Layer 3 of a small transformer language model trained on English Wikipedia (14 layers, counted from 0, width 128).
A neuron's activation on a vector x is SiLU(gate . x) times (in . x), where the dot is the dot product.
The model reads these tokens: "2" "x" " and" " red" "uc" "ing" " sp" "eed" " in" " each" " of the" " g" "ear" "s" " by the" " same" " fact" "or." "\n\n" "==" " U" "s" "age" " =="

The vector x that enters this layer's MLP at each token. A number n stands for n times 0.035.
0 "2": 19 -4 -4 -8 -26 14 -1 -31 7 15 -2 16 -8 7 -1 4 -11 20 -18 -9 -35 16 -8 -9 0 21 -14 0 -22 43 -17 4 32 -2 8 -16 -27 0 22 10 22 12 -15 -16 -1 35 -13 31 -13 -4 -15 4 0 3 -5 47 -25 1 -9 1 34 -35 -8 -1 -8 24 17 25 -39 -16 5 22 34 23 -1 19 -13 20 -21 25 -4 7 -39 14 -12 24 -22 4 -16 -52 12 38 10 -23 14 -6 -72 13 9 21 21 18 2 -26 -30 -4 17 32 -34 -9 1 3 -7 6 -30 11 13 -4 2 15 -26 25 -39 -16 2 3 8 -9
1 "x": -8 -16 7 40 -2 20 -27 -5 21 -3 14 18 23 22 -22 36 -60 29 -20 -23 -13 -26 -5 -14 -35 -1 -6 1 -5 -2 -25 -3 28 25 18 3 -12 -23 17 -2 4 18 -15 -31 6 26 40 29 -49 -3 -16 -61 -3 4 -2 32 3 24 -42 40 -13 -17 -6 -9 -38 12 -8 26 16 -27 -4 2 8 -24 5 7 -11 19 -13 -5 -15 0 -7 -6 -46 54 -45 8 -34 20 7 50 22 -1 -23 -27 -64 -56 -16 28 10 9 14 -34 -15 32 48 -15 -12 -7 -8 -10 5 -35 18 5 -42 -28 1 12 -29 4 -17 -14 28 -35 -6 26
2 " and": 25 -20 -36 25 -9 -3 20 -8 -20 28 14 42 -5 33 -47 -6 -6 -35 28 16 -30 -10 -35 9 28 16 -39 9 -18 24 -31 -4 -15 38 20 13 25 -36 35 -4 5 -2 -45 -11 -12 9 47 -9 -62 8 -16 -30 6 7 4 18 -11 51 -50 -15 45 -6 -13 1 29 1 8 18 37 10 25 11 29 15 38 41 1 21 -38 9 3 16 -16 23 -24 32 -23 61 -20 -15 44 -19 3 -11 0 -25 -52 2 20 39 22 1 50 -28 -56 19 42 14 -7 -15 20 -5 -2 -29 -16 -10 -26 -22 -23 0 -19 2 11 -19 -16 -10 4 -8
3 " red": -47 -37 0 9 -20 -17 3 -36 -26 48 -3 -10 -10 16 -62 51 -72 -24 -10 2 -54 -15 -8 -23 -12 0 -6 23 18 -47 -49 -16 -41 40 20 -2 -6 -2 -27 31 25 17 -9 -23 26 16 21 7 -28 -21 0 -38 -19 12 2 -3 -1 23 1 31 21 21 -17 -32 12 -70 -56 -13 38 56 25 -10 10 -27 4 35 -6 17 -9 -24 -26 -2 -33 19 -36 69 -27 -17 -56 -2 22 58 -3 -64 -45 -18 -96 -42 -11 4 14 -8 -22 -57 -9 30 58 -9 -1 -54 -19 -12 29 -25 -12 -12 5 11 28 -12 -9 -23 -14 5 -15 -17 -31 -20
4 "uc": 33 23 -6 4 49 56 -8 9 -18 0 1 -5 23 -10 -17 31 -23 15 8 1 -7 1 33 -11 -11 -5 -28 -13 -32 -40 -21 25 -11 -13 -23 -42 -36 -8 28 -2 29 5 5 29 42 -16 -14 4 -43 -11 -29 -35 -5 2 -13 35 -2 48 -24 38 23 -6 -22 -12 12 -31 -15 6 24 -22 21 -8 28 16 -1 16 12 23 -24 23 46 -32 -15 -40 -19 20 -22 -33 31 -9 9 5 28 30 -29 -3 -39 -19 0 3 21 21 20 20 -38 33 13 -3 -3 -10 8 25 1 -77 -11 -1 -22 -18 3 -18 -40 11 -25 -3 -24 -25 23 33
5 "ing": -2 -1 -14 26 19 15 -20 -32 -6 21 8 11 12 -9 -11 54 -14 -22 16 35 -13 12 -3 0 3 9 -49 15 -30 -28 -11 -38 -25 11 -11 -37 -9 3 18 -18 -27 42 -11 8 1 -14 1 5 -20 0 -2 -11 0 -32 -29 14 -7 35 7 42 29 -16 -28 -9 20 -11 -4 24 34 -16 -39 -12 53 -11 41 8 5 60 -28 -27 -3 -14 -5 18 -37 40 4 2 -21 -5 4 5 24 -12 -2 10 -95 -25 -2 13 16 -11 29 -19 -36 33 10 36 -13 -24 66 11 25 -15 -22 -14 -25 -26 -5 -7 -33 -22 -18 12 -2 21 2 9
6 " sp": 22 -31 0 13 -20 7 9 2 -40 45 37 6 35 4 -16 7 -50 -19 6 19 -81 3 16 -7 5 13 -49 -29 -60 -7 -24 35 35 -10 -4 -57 -39 -24 6 7 12 47 32 11 23 -10 4 -23 -56 -16 38 -26 -4 33 -8 21 -14 46 -27 28 32 -34 12 22 4 -61 36 13 16 6 10 10 -28 30 -22 -37 -22 22 -9 34 18 -35 -35 27 -25 55 -31 -5 -46 -63 -16 49 -52 -8 -46 -15 -48 51 3 55 6 16 -13 -27 -39 11 42 27 12 -36 13 8 -4 -38 -30 12 60 -7 47 -25 -37 -24 -20 -8 -42 -23 -45 -6
7 "eed": 12 5 9 -2 13 33 11 -12 0 42 -28 -6 -21 1 -2 43 -15 -37 -18 4 -4 2 46 -31 39 -26 -10 -6 -52 -24 -43 22 -12 25 2 -11 -11 -16 -9 11 27 19 8 0 21 16 -1 38 -8 -11 -10 4 -10 -12 -36 -13 -7 31 14 1 45 -5 -27 16 -38 5 11 -5 -8 -51 10 -35 11 -7 22 30 -7 45 22 -26 -7 -3 -11 -17 -39 4 -2 10 -52 -8 39 5 -28 18 -16 6 -70 1 -1 7 31 -10 -20 6 -37 15 56 3 -26 15 42 -19 27 -17 16 -4 -45 22 17 15 -52 -59 -16 6 -22 -6 -29 13
8 " in": 20 -3 -10 -1 15 11 -5 -22 -12 35 24 13 -12 -16 -39 21 -32 -16 -19 -8 8 19 -8 -19 31 19 -14 6 -52 0 -19 25 -15 10 12 -41 -11 11 63 -5 21 -2 -29 -23 -3 16 16 0 -48 0 -8 -37 7 15 -23 6 -1 -5 -31 13 46 6 -15 -28 -37 -8 19 12 32 -10 -13 11 8 23 5 23 -31 9 -9 6 -11 -11 -19 53 9 56 -32 -13 -50 1 16 -18 -7 12 -37 -1 -47 -18 -19 50 -20 -30 66 -3 -25 11 35 -18 3 -22 21 13 23 -5 -55 3 26 -17 -1 -6 -6 -29 -22 -59 13 -12 39 -22
9 " each": 20 15 -9 60 -13 9 0 -59 -10 20 -17 29 -26 -4 40 16 -72 -36 -31 11 -22 -6 5 -10 23 43 -35 -31 -17 9 -29 37 -7 -3 21 -18 -12 -1 22 20 -14 7 0 3 35 45 21 -14 -54 -27 15 -4 -12 10 -11 -10 -50 4 29 27 3 21 0 -27 -5 25 6 -26 24 32 0 8 -9 -44 -38 1 -26 -10 7 22 10 9 -40 10 -70 28 28 39 -48 15 45 4 7 -3 -9 -46 -66 3 -23 4 -5 -33 -6 -50 -67 19 18 -2 -36 -14 -1 26 36 -29 20 12 5 -56 5 -27 4 3 -44 -10 31 14 -22 -16
10 " of the": -3 -3 -25 12 28 4 -54 -58 -19 26 0 33 -18 -2 -3 13 -43 -28 -32 7 -3 -12 -16 4 7 26 -10 10 -26 17 -42 29 -29 12 -4 -4 7 10 63 -28 -3 -21 -24 -9 4 19 26 5 -10 -5 -12 -14 13 -17 -13 10 -48 8 1 13 12 15 -24 -44 -46 -6 20 3 -4 4 -16 -6 13 -13 -15 15 -31 33 -5 -4 -3 -69 -30 25 -31 45 -17 20 -2 -34 -5 -28 -17 -8 -15 -14 -60 -17 3 12 -8 1 69 -32 -52 6 11 -2 -16 -65 -8 37 -15 -7 6 -2 16 -35 3 -1 -58 -6 -23 -49 -15 46 7 -22
11 " g": -7 -35 6 4 -59 12 -35 -6 7 7 27 30 -13 3 9 46 -67 -20 -18 39 -60 -1 39 -27 24 7 -6 26 -13 -33 9 18 -53 38 -24 -9 -3 -17 10 -10 18 34 9 10 44 -34 -17 -40 -39 -33 27 -28 15 -22 34 -8 11 45 -16 9 27 -18 -9 10 -14 -53 -29 -8 -11 22 7 7 -22 32 12 27 1 40 -14 -5 34 -33 -24 5 -19 64 -14 9 -44 -36 59 -6 -26 -10 -20 -38 -51 24 -2 39 7 -6 -23 -43 -46 28 53 -16 16 -51 26 8 20 -48 -34 26 31 28 21 -25 -27 -42 -37 -7 -33 1 -22 -13
12 "ear": 26 47 5 -4 21 19 -50 -44 -25 -15 -55 -13 26 -57 -42 19 -1 7 1 -9 -19 -3 19 -29 31 -14 -34 1 -60 -11 -50 -3 -2 2 -5 -53 -26 -16 35 19 -6 12 -3 5 39 -2 2 -4 -51 2 -43 -17 10 -42 -14 -30 -10 1 0 1 18 -21 -25 -42 21 -36 11 -6 -1 -30 8 -4 16 28 -1 12 12 -5 -10 -16 0 -17 -34 -23 -16 44 -21 -20 -9 -6 11 36 11 23 -18 17 -61 15 -14 1 -6 16 8 -2 -21 -7 41 0 -29 -2 36 3 16 -33 23 6 -14 32 33 -17 -53 -14 11 -28 -17 4 -1 29
13 "s": 26 40 -15 16 -10 12 -16 21 -11 8 -3 5 45 -28 -10 22 -22 -25 -8 25 -23 25 32 16 11 2 -8 18 -36 -28 -36 5 -13 6 5 -19 -8 -25 9 -6 -65 22 -25 3 10 0 1 42 -9 -26 -41 -28 3 -17 -13 32 -19 4 -28 45 26 -11 0 -1 -9 -30 9 26 49 8 -11 -7 44 -36 34 -3 5 25 -2 4 -15 -4 6 26 -28 21 -16 -17 -36 -27 22 22 16 16 3 19 -68 -37 -7 6 32 22 20 12 -7 16 40 8 0 -2 44 -36 23 -41 1 -5 2 0 -2 -25 -18 -15 -8 -8 5 1 -21 -16
14 " by the": -10 11 -38 2 35 9 -3 -69 -25 34 -21 -6 16 19 -48 35 -39 -49 -11 14 -22 -16 -2 -19 -8 10 7 0 -25 7 -27 10 -34 4 10 9 16 -3 36 -34 -26 -22 -42 15 28 -1 -6 -5 -26 -34 -18 -25 15 7 -15 -5 -48 8 8 5 28 3 -30 -42 -27 3 4 -12 11 18 0 13 1 0 -22 13 -41 6 -22 15 4 -50 -25 -1 -11 31 -18 17 -17 -24 34 2 -27 -10 -18 -14 -70 13 -5 15 5 -30 78 -21 -44 -6 30 7 -3 -54 -7 19 14 -14 -9 1 26 -38 -20 -55 -26 -18 3 -27 21 32 25 -21
15 " same": 47 -5 -31 52 -14 46 -7 -24 -5 15 34 65 9 -21 4 5 -28 -10 -26 31 -30 5 -3 -30 36 24 -14 -24 -16 -26 -54 9 -17 16 -19 -11 -20 -1 26 -23 0 -14 2 -14 12 14 9 19 -42 5 -36 15 21 36 7 3 -21 -28 41 32 1 11 14 -37 4 -8 37 9 26 30 -18 13 -4 -32 12 35 -17 -8 12 -22 14 8 -46 9 -68 50 -7 -22 -24 -2 31 32 15 -25 -2 -40 -82 4 36 -11 34 -21 3 -41 -71 40 16 31 -16 -26 15 21 -7 -23 -1 -1 -19 -18 43 -19 -50 17 -5 1 10 -5 6 -20
16 " fact": -13 -6 -23 2 6 23 5 -36 -30 25 6 -19 2 9 10 -12 -83 -17 -22 -21 -81 -29 17 -16 16 -1 -32 0 -24 -24 -16 46 5 36 -39 -13 -16 -32 -9 -5 23 35 -55 -3 23 -39 -12 -14 -35 2 -20 16 30 -8 -4 -28 11 64 -21 19 20 -4 -43 11 -36 -27 20 6 27 -28 24 -10 17 -12 56 3 7 13 -17 -6 -14 -47 -38 -54 -70 17 1 9 -20 -53 61 7 -25 -9 7 -24 -81 40 2 -14 5 -13 30 22 -15 40 78 32 13 -9 14 -8 8 0 22 -1 -18 -33 22 -27 -37 20 20 -6 -29 -16 -21 0
17 "or.": 15 -16 1 -3 -4 2 52 -45 -52 35 22 -10 3 -17 -37 45 -20 -23 -13 -29 -33 -9 8 -12 22 -5 -9 15 -38 6 -17 5 -35 22 -16 -14 13 5 14 -41 -5 19 -14 -41 20 -10 16 19 -23 -24 15 -29 -43 44 -1 4 13 28 7 18 25 11 18 -30 -6 25 -17 0 30 -6 -34 12 26 -21 13 41 20 -5 -33 21 15 -33 11 -10 -43 45 -27 45 -32 -8 39 18 5 -26 -13 8 -47 -17 25 21 6 -13 45 25 -51 9 26 -31 4 7 18 10 34 3 -21 19 41 45 6 -27 -14 22 9 11 3 -18 -14 -12
18 "\n\n": 19 9 -10 -13 -25 49 15 -28 -17 34 25 16 17 -30 -21 30 -13 -26 -51 -12 -3 10 -19 -18 8 -11 -7 0 -41 10 -43 -12 -38 23 -18 28 -31 4 -12 -60 18 11 -24 -2 -9 -7 -23 8 -1 -21 -6 -2 -19 8 -10 12 23 43 7 -6 19 11 -21 -34 -17 -8 1 -4 14 11 -6 7 30 -11 2 14 11 -12 -50 -3 0 -40 -4 14 -39 24 -16 -5 -28 -9 62 -4 -26 -17 -17 1 -72 -29 19 25 -11 -29 33 -7 -19 23 47 -30 0 -9 6 19 19 17 5 -4 28 -2 7 -11 -1 13 17 5 -5 29 -13 -14
19 "==": 12 -11 -13 21 13 13 20 4 -43 -7 -13 10 3 -5 -19 37 -50 -17 -77 -5 -66 -15 20 -39 -23 7 -4 10 -58 -14 -32 -36 -53 47 35 -8 19 6 28 -31 7 -16 9 -16 -32 12 -52 -32 -12 -18 18 4 -23 -24 41 -5 5 -6 -5 -8 1 11 -23 -39 3 -22 20 17 36 -3 -51 14 25 9 -4 7 -15 9 -29 -9 19 -20 5 22 -33 63 -10 17 -33 -43 19 8 6 -17 -42 -35 -53 -31 31 1 -18 -28 -8 -12 -28 7 46 -28 -20 16 5 -7 3 13 11 -10 58 19 -12 4 -42 34 -9 20 4 1 -11 -9
20 " U": -27 -35 -35 18 40 32 -32 -54 -33 45 51 19 -12 -6 2 9 -51 -73 -9 -47 -46 25 -4 5 -1 8 -16 -5 -28 -34 -21 -7 -12 -26 -6 35 -27 15 32 -26 -6 3 -28 15 6 -31 -80 29 -95 0 20 -28 48 -7 -7 5 -19 35 -11 77 19 45 7 14 -15 -17 37 18 -4 -16 16 6 2 3 -13 7 -33 7 -19 18 0 -34 -1 -16 10 56 -18 -6 -56 -2 18 -36 -20 -33 -17 -60 -39 32 22 45 -38 -6 -6 17 -26 -20 53 6 18 -54 38 -14 17 -16 -13 22 -17 -16 32 16 -17 -18 -7 -5 15 -44 -22 10
21 "s": 36 57 -25 57 -25 14 -27 23 -6 19 6 28 49 -26 4 29 -2 -1 -9 18 -42 24 29 40 11 24 3 -17 -53 -10 4 8 -30 2 17 -27 0 -2 3 -13 -35 20 -13 -26 3 -2 12 25 7 -26 -20 1 20 -34 -24 16 -14 45 -22 42 24 7 -22 16 -30 -35 6 8 39 19 -1 -26 38 -33 35 -27 -1 16 17 11 13 -13 6 19 -36 14 -9 -12 -53 -34 15 -2 7 43 -22 -9 -48 -22 1 -19 16 18 20 13 -12 32 38 -3 -6 -2 30 -18 27 -25 -15 -9 -9 5 9 -5 -16 20 29 -23 3 19 -20 6
22 "age": -13 -19 -25 26 1 -4 -31 -16 -15 44 -22 7 -6 -9 -31 23 10 -7 -5 -5 -10 37 26 -2 -11 18 -47 2 -57 -31 4 9 2 59 -27 14 -30 -20 5 -2 -9 -4 22 43 16 18 28 18 -25 27 -4 7 -22 -47 -8 -5 7 25 7 19 36 -6 -26 -14 -50 6 32 -36 4 -1 -3 -15 35 -22 8 20 -35 -11 -10 16 -1 -9 -34 -19 -54 -7 -21 -9 -28 -39 5 -4 19 33 -14 0 -44 -11 32 32 -3 20 38 -15 -42 47 38 -9 -20 11 45 26 4 8 35 -21 -22 2 5 -3 -24 -26 7 19 -31 20 -7 27
23 " ==": 18 5 6 81 0 27 -12 -14 -31 18 -8 -35 48 15 6 44 -6 3 -73 -6 -5 5 21 -4 5 -11 -4 16 -69 -43 -20 -19 -27 81 42 11 -3 29 37 -19 32 -23 10 -2 7 1 -48 43 -39 -29 7 -40 -8 -17 13 -7 -7 25 -23 -9 -7 -14 -36 -34 -6 17 -4 13 42 -18 -22 -14 23 1 -7 33 -15 2 -58 -1 35 -33 -2 5 -14 48 -5 26 -24 -21 31 23 -17 -48 -42 8 -64 0 29 -20 -32 -36 0 17 -24 4 44 -7 -11 -20 21 10 0 -12 2 26 20 15 0 4 24 2 -22 32 30 -19 -14 -50

Each question shows the input weights of one neuron of the MLP. A number n stands for n times 0.0059.

n443 gate: -51 10 25 -30 -2 -10 17 17 8 -11 -19 -1 13 12 29 -19 4 -8 14 -48 29 2 -13 6 -20 -19 -6 10 26 -30 -20 -46 19 -19 1 -19 -26 6 23 -3 -28 -21 17 37 35 -3 31 -4 14 6 20 22 -13 30 11 9 54 10 -11 -28 -25 -6 8 6 9 -40 -16 9 12 21 25 24 -1 -22 20 -2 -20 6 -18 18 -11 -22 9 16 32 14 9 -19 -28 -2 11 3 1 5 -8 -36 -37 -33 20 5 -9 -18 20 -23 -10 -37 18 1 1 33 -17 32 -2 4 9 -8 9 -9 10 25 12 -3 -10 -16 12 4 -19 43
n443 in: -15 -28 -13 -30 18 21 14 -15 9 6 -16 23 39 31 -35 1 14 28 12 20 2 -52 -10 -35 -2 38 -7 -16 19 11 -1 -17 -20 3 -30 -13 -1 -28 -8 -4 21 12 20 7 -22 4 -7 -9 6 -14 7 -16 -5 -5 -15 -20 6 -1 -17 12 -39 -27 7 -3 -22 6 -17 -6 -20 -34 16 -10 -6 2 30 24 -23 21 -22 22 11 -32 -4 33 5 -3 -18 -40 4 27 45 -27 -29 -13 -2 14 -39 -23 19 -4 5 -15 11 16 2 4 2 -12 -3 17 -3 4 -6 -2 -5 -27 -15 -8 13 -4 0 -13 -40 -39 10 -42 -9 3
Its three highest activations, in order, are on tokens 3 " red", 1 "x", 18 "\n\n"

n441 gate: 5 -9 11 33 -14 -22 12 -11 -22 23 1 7 -3 0 2 -23 -2 9 -12 -17 -20 12 18 -7 5 -3 -29 -31 20 -13 1 8 -52 -5 1 -37 -17 0 14 -47 -25 41 12 2 10 3 -12 7 21 6 -26 27 -23 -11 21 -15 7 38 1 15 -4 -22 -19 -2 16 2 10 -7 -2 10 -13 22 14 40 3 7 44 -10 -22 15 -28 -16 7 21 -33 -54 25 -25 -5 14 -10 -15 24 30 14 7 10 2 1 -41 -15 7 33 3 -1 -34 -20 7 43 11 -7 1 -2 -42 -34 -18 7 11 20 31 -9 -15 -1 -8 -25 13 -33 -18
n441 in: -11 13 -18 6 16 11 -21 0 -1 -4 -24 -25 -42 -2 -2 4 15 16 13 -10 -5 -11 -14 -8 7 30 22 -39 -10 -28 -15 -9 -4 7 1 28 -11 13 -16 15 5 -24 13 1 -14 32 -11 -34 10 -35 4 19 -4 23 23 21 13 9 -9 13 9 -11 -11 3 -16 -37 -13 8 24 -9 22 31 1 1 14 -15 9 -5 12 18 -12 9 -5 0 -33 -40 -21 17 4 -8 -11 -12 -29 40 8 -40 -1 -16 3 4 22 -4 -12 -2 -3 13 -11 19 16 10 43 -31 -30 21 -30 29 21 -4 -23 5 -23 -43 4 12 10 -11 -5 -23
Which token does this neuron like most? 21 "s"

n208 gate: -22 -16 -27 -33 28 -14 36 -21 22 -36 23 -35 -24 -30 -20 -28 14 12 15 -15 18 11 -16 13 -27 29 -34 48 5 -1 17 5 9 22 24 1 -23 27 -2 -12 -18 -24 19 -18 13 -17 -46 14 -21 -14 18 6 -9 -39 -11 4 16 44 -19 2 -4 16 -26 31 36 -9 2 20 -35 5 12 -15 17 -1 -14 8 26 27 16 22 -39 -10 39 16 -10 16 5 15 -22 -20 3 -7 35 -25 -19 -22 -12 19 -8 6 -22 -5 -10 11 -3 40 -36 -8 37 17 9 27 7 -39 20 -6 41 2 -6 -29 -12 -29 -56 19 -18 -1 2 -54
n208 in: -13 -50 -8 18 -11 16 -19 -4 -12 14 -15 0 17 16 8 4 -14 -18 -19 -4 1 -18 -41 -1 17 -16 9 -5 3 4 -7 10 -28 -44 -11 -3 -10 -32 23 16 37 45 -30 19 15 27 -2 -11 0 -13 -20 -14 10 -6 18 27 26 -20 17 5 13 -30 -8 -34 -13 28 6 38 55 12 4 24 14 0 -15 3 -1 -36 -18 -8 -5 17 -52 -29 -31 -15 -39 21 31 16 -1 24 -1 -25 23 10 -12 6 -1 -17 18 51 34 -18 -9 -1 -3 32 -31 23 16 -36 5 12 -20 -9 -14 -16 8 2 14 -30 12 -49 19 23 -34 29
On which token does it fire most, and how strongly? 5 "ing", at about 2.2

n458 gate: -7 36 -37 1 6 41 -1 -3 5 36 -34 38 -1 -1 -1 14 55 -9 43 10 20 5 -10 -31 -13 25 -1 1 28 7 5 -30 18 15 4 5 46 -16 -9 40 -10 7 -25 4 24 -10 -24 8 22 -40 11 39 14 73 13 5 12 -21 6 26 -36 -4 -8 -27 -28 -19 -3 -41 -2 -2 -7 18 -11 -4 -47 -4 18 -16 -8 -1 28 -3 6 40 25 23 -7 -48 -41 -7 0 -22 22 48 39 -41 7 15 -5 -4 14 -8 -14 -8 -4 -9 -4 -24 -28 -16 -19 -7 -38 -3 16 -11 14 4 -27 -30 26 -4 41 -6 -3 -13 41 -34
n458 in: -1 -14 -14 25 -43 -9 17 -27 8 3 15 21 1 -14 -7 -22 -11 -33 -1 7 22 12 23 3 1 29 -4 45 27 6 -30 23 -12 -29 -17 -46 1 12 24 -27 -4 4 34 28 -29 -4 -21 -37 -3 33 -28 7 -29 -15 -10 -2 6 26 -10 -35 -2 -17 23 31 -25 65 5 2 -1 4 -10 -29 13 -15 -18 14 -18 9 10 -24 -26 -20 21 0 -4 8 -27 -22 -5 1 1 2 -26 -31 -10 -19 -9 -25 -2 -18 1 33 -11 12 -16 -26 -11 -7 27 1 -2 23 11 28 -29 -13 -28 -1 48 14 10 11 -30 -11 -28 17 -17 14
Which token does this neuron like most? 15 " same"

n166 gate: 21 -15 9 -11 -6 -11 -7 -7 48 8 -9 -7 5 -29 -18 2 4 -22 -14 7 7 11 17 -1 -14 19 2 14 16 -9 -13 11 27 23 6 24 -51 1 31 33 -5 -14 13 71 -32 -20 4 9 -6 3 -1 -20 -20 -4 -17 -31 38 2 16 36 14 -13 1 -13 5 -25 -25 7 7 -37 18 -3 7 27 -29 6 -10 -7 31 12 1 4 -22 7 -24 -21 -21 -5 36 13 -19 24 28 -21 -5 -11 10 10 -20 -3 -8 -33 -3 4 9 -6 -3 33 -18 -14 32 -11 -3 8 4 1 37 -7 8 -1 3 -30 6 13 -25 -28 -15 -32
n166 in: 12 3 5 9 20 -31 -32 24 26 18 -4 -24 -34 24 12 12 19 -9 7 50 6 -10 2 4 -2 -25 -13 -7 -9 -5 -10 28 -13 -4 -2 1 8 -13 -23 12 -30 19 1 1 -17 -11 -20 -10 10 16 -35 15 19 8 -4 0 9 17 -18 -5 2 4 -16 -33 1 -36 36 -9 -36 6 29 -20 22 -23 -6 -4 -15 18 4 20 -15 10 -17 -17 20 -37 -13 -27 3 -25 -13 -12 7 22 10 -6 25 4 21 -5 11 5 -6 13 10 19 37 6 10 -45 -11 -28 -6 -16 -26 -45 -12 3 10 20 16 -2 17 1 -2 34 30 52
Its three highest activations, in order, are on tokens 22 "age", 17 "or.", 19 "=="

n262 gate: 18 -11 6 -22 6 -31 27 16 8 1 4 -14 20 24 -12 2 -31 11 -51 -2 37 3 24 0 24 4 0 -44 29 6 6 -54 20 11 -10 1 -19 -44 69 21 6 -10 -12 -18 5 -10 1 19 52 -13 41 13 17 -4 -8 9 37 28 -6 -2 -15 -16 -15 40 32 -10 -33 16 34 6 19 24 -28 5 -4 6 -11 -21 19 -6 3 0 5 8 23 -1 -35 7 0 -9 19 32 -22 -16 9 -1 32 -26 -14 6 -23 1 -1 2 -9 -44 25 -6 2 16 -23 -10 12 26 -12 -1 -26 -1 -40 -31 -38 17 -13 7 -24 15 2 -20
n262 in: 15 9 -50 6 -13 -8 -45 -11 33 -7 -1 -5 5 0 -5 -19 -12 -7 -20 5 16 -4 27 8 3 -9 24 -28 -8 16 27 1 20 9 -25 -1 14 -3 17 28 -12 12 -54 28 -33 -3 12 -4 0 -35 34 4 34 1 3 -1 -10 8 -5 -15 -2 -22 -19 22 -19 20 27 26 7 -14 -8 43 11 -26 9 -10 -5 -34 -25 -6 3 2 15 -6 -23 -14 -23 -14 -16 10 19 3 -23 -3 21 17 25 -21 -42 -14 -21 19 15 -61 15 2 -1 30 -13 -40 -13 -14 -21 37 -1 1 -6 13 5 -10 -57 29 -1 24 -9 10 23 37
Its two highest activations, in order, are on tokens 4 "uc", 7 "eed"

n130 gate: -4 -33 -12 -20 -22 -6 31 -38 21 -30 27 -5 -9 -11 17 44 24 6 2 5 25 0 12 18 -1 27 -10 -25 -9 -9 -7 -2 -12 -19 18 -8 24 14 -3 -30 -21 -3 -1 -10 18 36 28 -6 -9 34 -28 20 13 12 -12 10 -9 -13 -18 -12 -2 7 -8 10 -8 -22 22 24 -1 -7 25 14 33 2 17 -4 13 -36 -22 -28 -12 1 7 12 -8 -31 -11 14 1 13 -1 8 -13 -31 -11 24 10 32 -7 3 18 -7 21 0 -2 -16 1 -37 20 -24 24 35 -14 2 0 40 -3 -13 28 12 1 9 19 28 19 24 18 -9
n130 in: -24 7 -4 33 4 -13 8 -2 22 -4 16 -4 -9 11 10 1 -12 14 19 26 32 -14 18 -59 14 8 -22 -3 -34 -10 11 6 -11 16 9 17 29 -11 6 7 -18 -10 24 14 -8 9 -21 7 10 24 6 4 -35 33 22 -14 12 26 -38 -14 -18 -30 -1 1 -21 -10 -2 4 -19 21 -14 38 -21 2 1 -1 -32 0 -1 15 -34 -3 -27 9 28 -13 -34 -9 45 20 -16 34 9 -33 7 19 13 9 -9 -38 -22 24 -20 -1 -13 11 -8 4 -18 14 8 0 -3 2 -10 -28 -14 24 14 -13 -25 53 -14 8 14 49 -25 3
On which token does it fire most, and how strongly? 20 " U", at about 0.52

n455 gate: -12 12 60 3 37 -13 21 -4 -10 25 -30 18 20 -26 -12 5 2 35 -35 -41 -1 -20 -20 -15 13 -27 11 -15 38 -10 -13 -26 -26 -19 24 8 4 18 3 -11 4 15 10 -33 45 -21 -4 6 -27 14 29 5 35 -26 -9 -8 1 41 21 -25 25 -8 17 50 4 24 -33 -8 -53 53 1 15 -1 17 18 14 -15 -8 3 26 26 -29 16 11 -16 19 21 -12 32 4 -3 5 -22 12 10 0 19 10 -18 33 2 20 -5 -17 -24 -13 -63 14 28 5 -50 -8 -26 -26 -23 -13 -3 7 -4 17 18 1 -29 31 -23 14 17 36
n455 in: -2 -12 3 -27 -19 38 2 7 6 -33 -36 -21 -4 -11 8 -9 -3 -15 -28 13 2 18 6 36 7 13 39 -10 4 -25 2 -1 -13 28 3 -21 -19 -1 18 51 15 -7 8 16 30 -23 17 18 -47 -6 11 37 4 33 -1 -52 14 5 2 19 -15 -1 -17 15 0 -1 -49 21 -2 -30 -41 -7 13 -18 -24 -29 -9 14 -1 5 -8 -4 42 -16 36 -40 -5 -15 2 -21 50 -19 21 11 6 -13 -15 -9 14 -30 -6 -16 25 -2 14 1 -4 -43 19 -8 4 -12 46 21 12 -16 -17 -25 -13 4 -19 -5 -25 6 29 13 -23 -17
Its two highest activations, in order, are on tokens 2 " and", 6 " sp"

n107 gate: -2 -35 -26 -11 -19 13 11 44 10 -20 -12 -9 7 -33 26 -6 14 -16 -19 4 -11 -5 0 14 -23 17 -21 -1 29 17 2 -9 -8 21 5 -10 8 -47 1 -13 -12 2 24 -37 -34 -9 11 -11 -18 -19 -6 -11 5 -29 5 -26 1 -30 35 24 -53 -18 6 3 -28 19 -23 -16 -26 -11 6 -5 27 6 52 19 5 -3 -3 29 57 9 -38 -7 -36 -39 10 18 -34 2 12 7 13 19 16 1 -1 -4 1 23 32 -34 -6 20 13 12 -3 21 18 16 -6 -2 -30 14 -34 -22 12 26 -4 29 10 7 22 2 4 5 -13 36
n107 in: -22 -3 26 24 1 22 -11 -9 -9 13 2 72 20 -20 -5 26 -42 -7 11 -35 32 -12 5 -1 -6 1 -3 -7 14 0 -31 7 -7 -5 24 -12 -22 20 -38 -1 6 -19 37 42 -6 -6 21 2 -11 30 -12 6 9 -10 -33 48 58 18 -14 7 8 14 -26 -21 7 -17 -18 -23 17 -20 4 -9 -20 -12 15 0 12 14 29 15 43 -2 18 21 -14 32 -6 4 29 -7 -8 -4 16 -20 39 -23 -1 -10 15 17 -29 -12 -5 -21 -41 -1 -3 1 -11 -16 3 3 -27 -48 8 25 -6 2 5 15 46 -27 -7 -18 2 21 -9 9
Its two highest activations, in order, are on tokens 22 "age", 21 "s"

n384 gate: -24 -5 -14 13 19 -18 -17 -14 -9 12 -9 -15 27 25 12 12 -10 57 11 5 -12 19 7 14 18 -1 -13 -30 39 2 60 -28 18 -13 19 29 -19 25 6 2 33 -20 -2 -13 -8 4 11 27 -6 5 -32 -2 39 12 -8 30 3 30 24 -7 -33 -8 -8 -6 -10 -7 -3 -11 -14 -5 -34 23 4 -2 -5 17 4 -2 7 5 -6 15 5 46 7 -11 -4 -18 -29 6 -17 -3 57 -15 10 -5 -29 -10 10 7 19 -13 -22 -8 23 23 -3 -9 -13 2 14 43 -10 32 -23 -5 10 -20 -32 7 -18 -27 4 3 -1 -19 20 -4
n384 in: 12 -4 28 22 21 5 27 3 30 -9 11 -26 27 -20 -23 -7 -37 -4 -14 -33 26 4 -29 -15 -13 -12 -15 -7 -6 -15 30 23 16 23 -12 12 -23 -2 2 3 13 20 -5 18 -11 6 -36 -14 9 4 -1 -38 -9 -14 -12 -16 25 -48 29 12 31 -4 -39 24 12 -20 -8 28 -1 -22 9 -11 -3 13 -23 36 11 -12 -13 -17 7 -11 27 44 -15 4 21 -14 21 0 -21 -5 6 -5 11 2 10 -19 -3 31 14 22 23 -1 -9 -7 21 -16 -2 8 47 -2 -12 -16 2 -13 -2 -31 -32 -13 -49 1 -3 28 41 -14 46 -3
Its three highest activations, in order, are on tokens 1 "x", 5 "ing", 8 " in"